Layer 4 of a small transformer language model trained on English Wikipedia (14 layers, counted from 0, width 96). Numbers have three digits each and are written without spaces.
A neuron's activation on a vector x is quick GELU(weights . x + bias), where the dot is the dot product. Quick GELU of z is z times sigmoid(1.702 z).

Input weights of the MLP neurons that the questions are about. A number n stands for (n - 500) times 0.00082.
n10 (bias -0.031): 381619521408542479445441628491558785657624565607641520510413322540471579552422683572611314782624572599453537574407456458388629378645480600489515471613429530567728475390532655627402482414373383270535634484502256494526582540430546658468353472409632305284378440418431428421532266365465482419
n30 (bias -0.046): 616311455707350489644710543619548721435488450429462327591510604493453588681432363428467789325550480424648372434394528551468391568463493697414482590525433181422639484490423564453560538419488332530482592433495530544443442416547408414431408458523558603249406421244446625503163582510672289625
n32 (bias -0.039): 361294449488308638475471557620654826461364770395600717445644379801765511565383422327578657391668539742373508462620383304382541434529579188545496484448689374459415598600548449329403618407535492437292390549503425625450357345330553570325587596571721303206430530238444551602531109531495483349
n37 (bias -0.049): 288424517512408527374467552429480653373595713591632415838777549527392648399587388404612572566592639907440268440284704158457542475569521604605515672519598530362405312470438392707591337237480504176284417397566287459463824445623396609571378513552381400692440373681526587650577582547475509432
n47 (bias -0.046): 178555610568367662375730551521648462509366562482389482533686500346423500681401495346421569299348461399505289435236597091626421750592829574648670696267638682558356361587641257702333390350489067272596419563514504393525755517617515736553282426683543363624448207383529680404318427407660553454
n55 (bias -0.036): 741546527559445546487566513517627445553907369483646532468473479155350494646720434577345355559434340385446631614454682601435567546637539523534534610472548381494476567543534397382571402714386605324308688497511470352402491559549693458096410527470578376476603363613533357461458432624533403729
n57 (bias -0.075): 434514494696344471268571579699594800671612518562573400408299557485709742596568490582391645412495385258758273390504349024850255536489649787554568452419496459339824285373409404518476425355597517417363473491682716588335360631343384469744516462504619533610312347309664622434529407299705557729
n60 (bias -0.019): 380717454307500424471600511675479335532638572614494395562509470424476360508601382689558576497388465523524497438566330419715605488525451516579392652563300500486413549276487562298715469450372547434574551551502585551310378523665569527409350465523404459312555537593427611567451531687500481485
n62 (bias -0.048): 424617518403242472532638519528706661507504544744626287823401463504470500604500638404526576489394768616504352366606401532446568425634542467516343460635471539403299371659263577597569280523382713484231507437615406493395627511614415365516518416619651789640514468594512719631366332416694324592
n90 (bias -0.060): 531560534429407529476507528533674578559494473656447500678461415427426489594594481523577690588375554493459558467526429555541638485479595304573401442487371520470623443487513445522446488442452543432385655581654421515312540470532449468497416531377490451670557409493329588598414452500532344455
n95 (bias -0.067): 418472521543419459500482516564591595481420418654421459539441399423428567530498464452509650624519615571441541556486567516567628578545574320601507480511372353475622445296608484393436554425512517434428583500689374612301462612456573419637391514459585545581584350572505511477361526462503398595
n117 (bias -0.027): 333549621549378631505515595504540559435370415478400523453666385794361577676381365556592634235484536518408148527521438347453541318581592377661443415469675570246631380362399426402490366543463547467464617429497482589656534214556381530625620544431824461726442648493516496769455230475714330291
n129 (bias -0.052): 388523426458504570385413615601594592467365590617488628567474417525656771535493538356619573316661700699411291691622321366563375389550469471550473316524489508440685321616594473712564568463394459362440371402652618492389520392433438665369702482460532432698096309535416349423289254354751252570
n140 (bias -0.053): 486701521771566555495530634492515620508214429538452340413587362780390424528585467422352448160187261665670323500600387414592733445738483310556420558535676631676757484453400405437500825604469443640648530500500660563514375412512362051600590659606432433429354375390245522516477407242580432257
n151 (bias -0.053): 471504554705402481464411565371600630741393399694386352425517605753266500313618481465463366255414500839514266705613587391408867221653487374561561529697403579319708377604097550632477448571428517387554662322487318804510424423516343289454611550611708429500398411500410840642477456392515436448
n199 (bias -0.069): 547191487379299500377579553711489719527644459348714410686573271643537740392593308355282627445574380428857307576425457109447708547794867399759521765433482596534551375509560417135557583284556104633225519491574230422443587588405616350605451630482722529331482369409427495749601580557582500562
n201 (bias -0.047): 386790450376280802402667506418618480601467241670476466574247146537343726736304420557521689344268559463308252818645676209618338394392369354809230453829613717284410560544603521657769348429349560442414476509532403429473547690819459558444697597528480470571381207718505625628271428585652439500
n208 (bias -0.018): 392394431802437518504551513513656571302644467349493497472683574646564521753494439644562517604561403454345597677449302377500432654472617530459436544540724199544395627476449357517446490497479503339392639345510569574241500529629666432238180524513486354346536421491575593557596343557432402441
n235 (bias -0.037): 432447542324407683572679491539513590396449607552650466677298267632537607751525550528604424574326489504362443462585615412481407786589428480561238607486699454524269381538560372511309475467423482541413736448616384604340473727559573492600579707265508378459525459500208661618508383265531452692
n239 (bias -0.023): 603404439486361466525514558497591386708580351576486468460459580365371359477436543410396560222367379364684411360633694537623487468672663397830384583541434486426549544732266635458525418663526694400322517326497554434390403370711625496455620377696772460469493500643537625386435549474632387514
n247 (bias -0.069): 346240450429451430388539550517643650469557486468569540544370359304796506567674432546559435588455493653735558423544467462607444744653713418484283627380433367553589514453550314336456614337500386378322675461672420645448490541268380414592399533366841362613544570513477522510399372430580393687
n258 (bias -0.027): 662323384568458775524600570598694626475675538407543500587443599518516393606646533285554497580387270333691434374546510389574506748709388542649454733459513554467484537632566407367437509460252324557369461404578538359347529583440637346430362508478531493430494373437421609434401642549515382630
n264 (bias -0.027): 518552412574461722461565549672629531357493586445599325530395625475403509675472467536596707487507326428489493513570533562383476451546411627450486746462468440518526693454410393448489706548457575468507361522461309548515427531701739356472355477625421544146361234521541680323571377503454497483
n285 (bias -0.030): 371381462629605500362531624426542451327572426508528556528546651556292514628672421377596456570442725504531408335552444621504633611622754671582367608415380249522359523360382707660448680435062375526587543356355371298456574515453640405668431644303542081713466437679285607351693514574528538403
n287 (bias -0.051): 267415521450222368419805426571579500584586364816633299301405459376651511684244378403409555488611548512705376689445607554647519289415657788505305752454302288558500686393577763613570476448505398528491822321554646413594504278586523306284372526427500680483412423469288632314500548598634356569
n295 (bias -0.078): 460487559180131495430820534711531458551434469720710141596295399676624635417309281381345716381279466452763419655517527529514753545463572451524428855649386702537602444233610640562641625504646444534396669597560375381640488555723365338357379493672448766456543249405406565496243500450668438682
n298 (bias -0.035): 664393440657312564434563826652804459515841369574388536544535508496336434654706513486363591228475342412552408384633660483464644465640532594504553639447376379359726598652508609434386463490371481461288453442544382364333363329445679298344454332693550356488534438373599882536436355573759345677
n300 (bias -0.069): 376493444529594544518740720707932469420492529702634240642450428532395435649670329534497518460596451504561426604393481399391587471613563468369510382454633530530493321526574523355369456302323430508465638439544567432447490466483756309465423406461705439536354509375171675550417219340800344560
n334 (bias -0.059): 268758554457425389459755564702645603512612382580557491710517550458398648508695524524489578559469581264472543531512330164623215671541616556458561559238508276543458430561427767453466576739366129533396508441555677428366767403543528363363033254562568696357455302306545411413486412548611391522
n342 (bias -0.013): 530654486464469630496483471811535458471667542530792713428650235518652506531484522479509450566504367687400524527525612426438524443480413467507500637617765223567444401712454405394503450497383574445286576428528561657270426535537726453276531554487423406343462488552510538571511347335496504351
n346 (bias -0.050): 604398419426415637496671570605673558462746603612582559671398515436540426583579390305612528530484441500657622330546550428636649611570404490470544518547334532480524494606484467457470431417254455426380629512650467412373492677429630438401486471411425365488465481480313625384299302621572244478
n351 (bias -0.033): 527634619551478526434840534590680579369270453591678173451477534414429461773510370491432438591320458460416448490416462602482700617341593526459570611444503606645527379337467347493431443506471454545514517361461536507458436506791615521584432521523507400473588350497460761314515169359472493413

Each question shows a token from some text and the vector x that enters the MLP there. A number n stands for (n - 500) times 0.013.

" V": 504508249452539441728353286581452401446491489540414573440563507505584496534495528475567554505527495492515572520510507578498548539489549442395510474446496449491510507463591471495486447488541449564647534690774543427480446520462458554487577411526388500562548550498542540468534478552208468461
The two highest activations, in order: n95, n60

".": 538479174513531499864352306481455496461536493577409479466489544515419458517518596554465521465566448515423523503459550572425557487471436519442474490407432543451600526503498489502549512513519514577573520612784433483509432508497466471442525400487510469553458538517576530553541549568391463519
The three highest activations, in order: n151, n298, n95

" the": 553502161484502473799508248531499402462467442568427504538571580530475453485522575498469503418503510496465525477465566630455627501494518524473493510365515532565507447495529458478492544417505458556597546686788469453520438441490446524434533401541513482482577585543474481491453544450506481506
The three highest activations, in order: n30, n90, n95

"ore": 527553246467546463750409208580494490513493514554479520509460482485475450545508575511538445639542547544462523445504488555479649442399523499370463481424529560517488537470569427504475544452483459483569396678757396433489482513522482569519537443488492458485584566531554520500621446482274503469
The neuron with the highest activation: n10

" England": 493563183462484510782431233541528444473451465599479495533541506471454473494493539429468459583536535474474542580453522562450692539477461479417504478423501569464471459495516439557437413421542492601545605695770483420561484522507499495514460406447481529529528556497511500525604473534384524482
The two highest activations, in order: n90, n95

" Econom": 532500208459567421620511299662488472552527442548494517511578482415543522511522614534550460534478562488474570472477521547547614489350500487433472389343549480490541467498587447487483445457511449585608397643857435477475433529432445504500457346456471563517554535514553492496547490587360586489
The two highest activations, in order: n95, n90

" a": 527472142494516474772443248545477490434434412515438455556584573514449479496496574496486516414561513534461517450532531597467634511469544487437490584342492525534514506499560472579509649470513495559550489641771499413509451458514435529438552387483492571471494563531507479448501523416497510510
The neuron with the highest activation: n30

" his": 542506207454512454761444189573526449489424449536478443508523577503442450446511587514489467452494486497521491470457545612455653548476580511475473616346477558552503435445580488494492574440538476555557484676801415483542460517471412537437542414482512575485553533497485495499552510467524535514
Which neuron fires most, and how strongly? n295, at about 1.3

" before": 546516186472506564748489192506512412511445478622449438458436576477538426507475534458447530436472493462468439550464509555439580553375474566535453473477477579470498484523602457510531532398548498500575541698777484404599427531567446463507585370465469514524555556523525556500515545524508521502
The three highest activations, in order: n295, n201, n287

"st": 496474193525604530753546234517496451493498470547474480433569539522528401627483602502502434619513534517425528448470553526523561541332527523509500461325559480472550505494577447533500547427482501559624460667725522442501488422490465480469475432477510431526540533491532485446503493535327466489
The neuron with the highest activation: n208

" inter": 540457185546520454651416240563417431488417427544478404513529632483520448380545548520512583422525492457489504505532525515526554554417498489547470506371452463505563452545553515527554642398514543645615432704755534486508436501478429425509530390521492593486444554525495476490588587533415533481
The neuron with the highest activation: n140

"ass": 496484172477556473678450225535434507484498498563480512459487517497625463602509596530511488666571546493419545479508519503515531494410490509387506477395495482511591525505618475487473541467539555529539468677752496415492473506464446507496561379405461536470551615473547519477571426497258464487
The neuron with the highest activation: n32

" named": 525600254489431472769374190502544474496425584588410526534481557482399435537436548458504491476515542501436445459434489620435608587488557596513500459409530481486466478513524488539503550396459474491591397660750477421565486542552442566533601419511464517503529494484486607519577520504438515495
Which neuron fires most, and how strongly? n47, at about 0.47

" and": 608519179454487484770423225505517460508472404566437531478555548541440417508524575503448544402466466473463421509493535495469590501515513500518479479420438525486546423539560481509550539470516467548525544647794504418548457527529382476504659415466535496490587617524535519546580515536408468463
Which neuron fires most, and how strongly? n239, at about 0.66

" re": 527500195538529456657388287488476460503496497580411457468497655512408437415520605464482483472487509469485504506491505484498587545417508595549439499398461480481562485502559525606497627423432507508671378695861514439512468480541453498457552393510456537449444523519539501471619545575435542519
The two highest activations, in order: n264, n60

"cont": 474460176520551448694537256541415456455479468547525494467532589443528477517481594531525570556493522439444577535476558457584525571374449507453459490332528519490563488514589469567482548405490545623644454729770569525478456468445472493500515382378486561485429475507523429459468513524381573514
The neuron with the highest activation: n95

" of": 557496154494523472700419248534482387555468517590464526501494488451545418448515556497500482417570509541462477479516513525433630501477566546523429463358512515470479457548624445468525518350515536523539454642856485468545435493468437506488619438513487459507580628538555538547550501546435489488
The neuron with the highest activation: n247

"i": 538504153532532529661433304396484417468453490538477494541605561501442406502555534452548493668519550566456461502487522572455620539460591546395509469343484523453473475524520441483498507455463475528578459670789459481521523468527472517519500397464541504538576629523531536529540428493297505429
The three highest activations, in order: n37, n90, n285

"ate": 560501119503493484705424266571533465499501552577429501537474560474446464490520568515494475581537487522417534478486548526441568557486437534470461497424546548494522498558536421506488539428491510474529449710887423433504409507513451558441534427507466450431582581518527509542558535506347506518
Which neuron fires most, and how strongly? n346, at about 0.47

" grand": 524530134479510485651475243627422421476454465556486453495503548464518475471530585495470493447524513466464504534547544622517586562438490469488470473364502535518526476508582472483531601414515491673539408674852427413596428500428439418447472422523541594492537529522498521487498537537443550535
The neuron with the highest activation: n295

"ual": 597490177487522424738440177548417471518515529500486509509494529456517502520570562523437449575538558480519530441509524530539539537458511495475511498349541513533504442519583466510481598423469577539504423696822437506503466496436462533471578377477508531449567575506494444503502471482362508545
The three highest activations, in order: n247, n95, n346

" after": 577479179480519537753478213513480418475465496618440428491427563456513442481475524462467526421469471498499481522450531597436564559390437556542427477475485556457501523518600468500550554401508526505572510725771492396585421543578451489486580385502446516511551535516501562489502584547476521535
The three highest activations, in order: n295, n201, n60

" Of": 561520209487531461747375202584449456461473505596490568495476477422518468475485523539535496443483493534468509491507505593464591500423438523547424472449586501443432507509572416481520550384520648553599466637813495527540405537481507508468639418490455472533553537532500486520476531517361508495
The neuron with the highest activation: n342

" European": 490475190469511441759445217568497439504511469530476494562535483449531488429547545484464462567578522530516543462422512522528690540436588465447508449404534518557489459463634446486453494387512475582516444667790421457485472498479514539520490409485493479461530632531495452540615548562395539484
The neuron with the highest activation: n199

" he": 568493248469523509741447221567533446422438432596471408448555658522359435544530584473496495539461535496443426581513516576433622554406519509485477503401466551477532403451474497554509479485525438558643517663779458502548452482537431507491520386463582547542552484530515470457542496510479477497
The neuron with the highest activation: n351

"igh": 494565149545494450735510270514447474506510445592438543436478570584499469530480592560471477623486496486420547509486524513529508535424464500465477471444532534579547553502537452516502612411501523547593437703789457438461450460488473472443519445443438436435547616551519474520599457491304500442
The neuron with the highest activation: n208

"ten": 489547215485528476705441250577503460495447535612476403393517543497574439565463565523519427645519468514500507464501515573485588488422514541505478464360500506450502478476528445545462586415550588549573508668751447435482402478464495440542572462526504510489544606544524583483649407473293520452
The three highest activations, in order: n351, n264, n95

" retired": 511551125486435480704472271540541492480465496547447488487467516443421489519488558498441504521551457497515480476390522478513642619431547571522480504366510536513578472465612442556486560399520447549561431656830487344567473503510463526477574453451429509478508582517496606496618539512455564481
Which neuron fires most, and how strongly? n47, at about 0.83

" role": 513542185481512483712454205553432487475495528563486490601477573443449453492485571471463501574513535483424521496454540560446536619352470512436459497425522562504523523527526505538564516439475507484500380711842437362563484532568392540512520364514421578494520502504550485540523525536430501507
The neuron with the highest activation: n62

" at": 518510224532567509737465206512476428536423524589446514492473519489486428492479516476507407416514509567484490438528485556459667472479508483521452444394540589438488545497626429533533566433484507492672474665740499412567437450557457501494595406525446414571596579520499554496519501521382479492
Which neuron fires most, and how strongly? n140, at about 0.45

"ted": 496556179481456468758447209520455500476470553542463482494478562462461477538465557522466448614504493520486511459451471446468565541453492546545477502394564597475493484511595433571474584409498593482539449714806465381506477459524459514474627430511451497493523600536528554521595473450395521486
The three highest activations, in order: n235, n37, n90

" |": 505506147526483555850414406497499462460432518584428521469588532515468485550455554498515491411524517460439484545506487537453575513424509527471427482383547549420511538532524428497445488431493486527568442705835442442555426485493469528488570419506541456476548609534560511506525409507503518471
The neuron with the highest activation: n32

"age": 525565148464479477744411249564484455462507496594466484469470503542507413571424620565505493655546490511443518499493514507486528523415436515452508527399488535507497479566569462505528490459528578510487444679832472408489480522520467531426553444497511479443554570484553535491565455524317504494
The neuron with the highest activation: n342

" ball": 640482260550513492713505254586460479551504446587482414501565654487495432481516543460478428560486528460471569482476548524429611439355500450541477551405528494413536472533424412567533505412560496564599536663752542421510385496545490488489475355483417511533513528511558513448651505554366507465
The three highest activations, in order: n351, n264, n90

"0": 506514110499600466733490389629514459436493530574440477479520515508461483552516584499505518483617508523423519487483506568444545517408427507392490448385546548494526453547639492505465482447477447543586426704875482400484415474481493515425533408448476497439527600509559519508489473538443500545
The three highest activations, in order: n300, n346, n129

" who": 568536202477494467769451227567487456471496442624480466436495589448394439515513528543479517467464484453447416549454594524479642489435486526491474518404461569480531434499442468540546438402519494550568555635792418471603455540507423506544590398434558534567570509536498546511522536498481529509
The neuron with the highest activation: n151

" member": 540568112468458538660475287647546496448471519542449509526513531439513484541433575472478524492579524480435495509459561551460591561425498506432496443395525512478552485545500440515512468382523425528553389689880426412600433543498408558524512412487483533454539545510552559541544494494451547486
The neuron with the highest activation: n264

" Joseph": 555590185457491486719380262539479454468509444569447525493517473499501454507502538504528470573534489498500478547523516640453633468455450517425564454437494536450529498411539498450578538446535541656506483634781383436618464567477436483486554453407489567569556561432494570472506426531301545507
The neuron with the highest activation: n95

" hon": 571517171501559489634454244550515453447450466652486432575551623423510421533529551433481492524488548505470493523461543706452630528322475568408502436360482477453546477502430502521521561392524485610578482622740530476533458492513442439554481363475503598542531484506512563454518526546410542488
Which neuron fires most, and how strongly? n351, at about 0.53

"un": 630509142482509479568441320476521418500570508586461487485503578480524449509586567454449468581493510494523526554491498568499579520437495587523472447361500507460552468546567445479485581437482540523595416702910453455517437530470442464438574404484511517424581542533546519485505482498283508508
The neuron with the highest activation: n346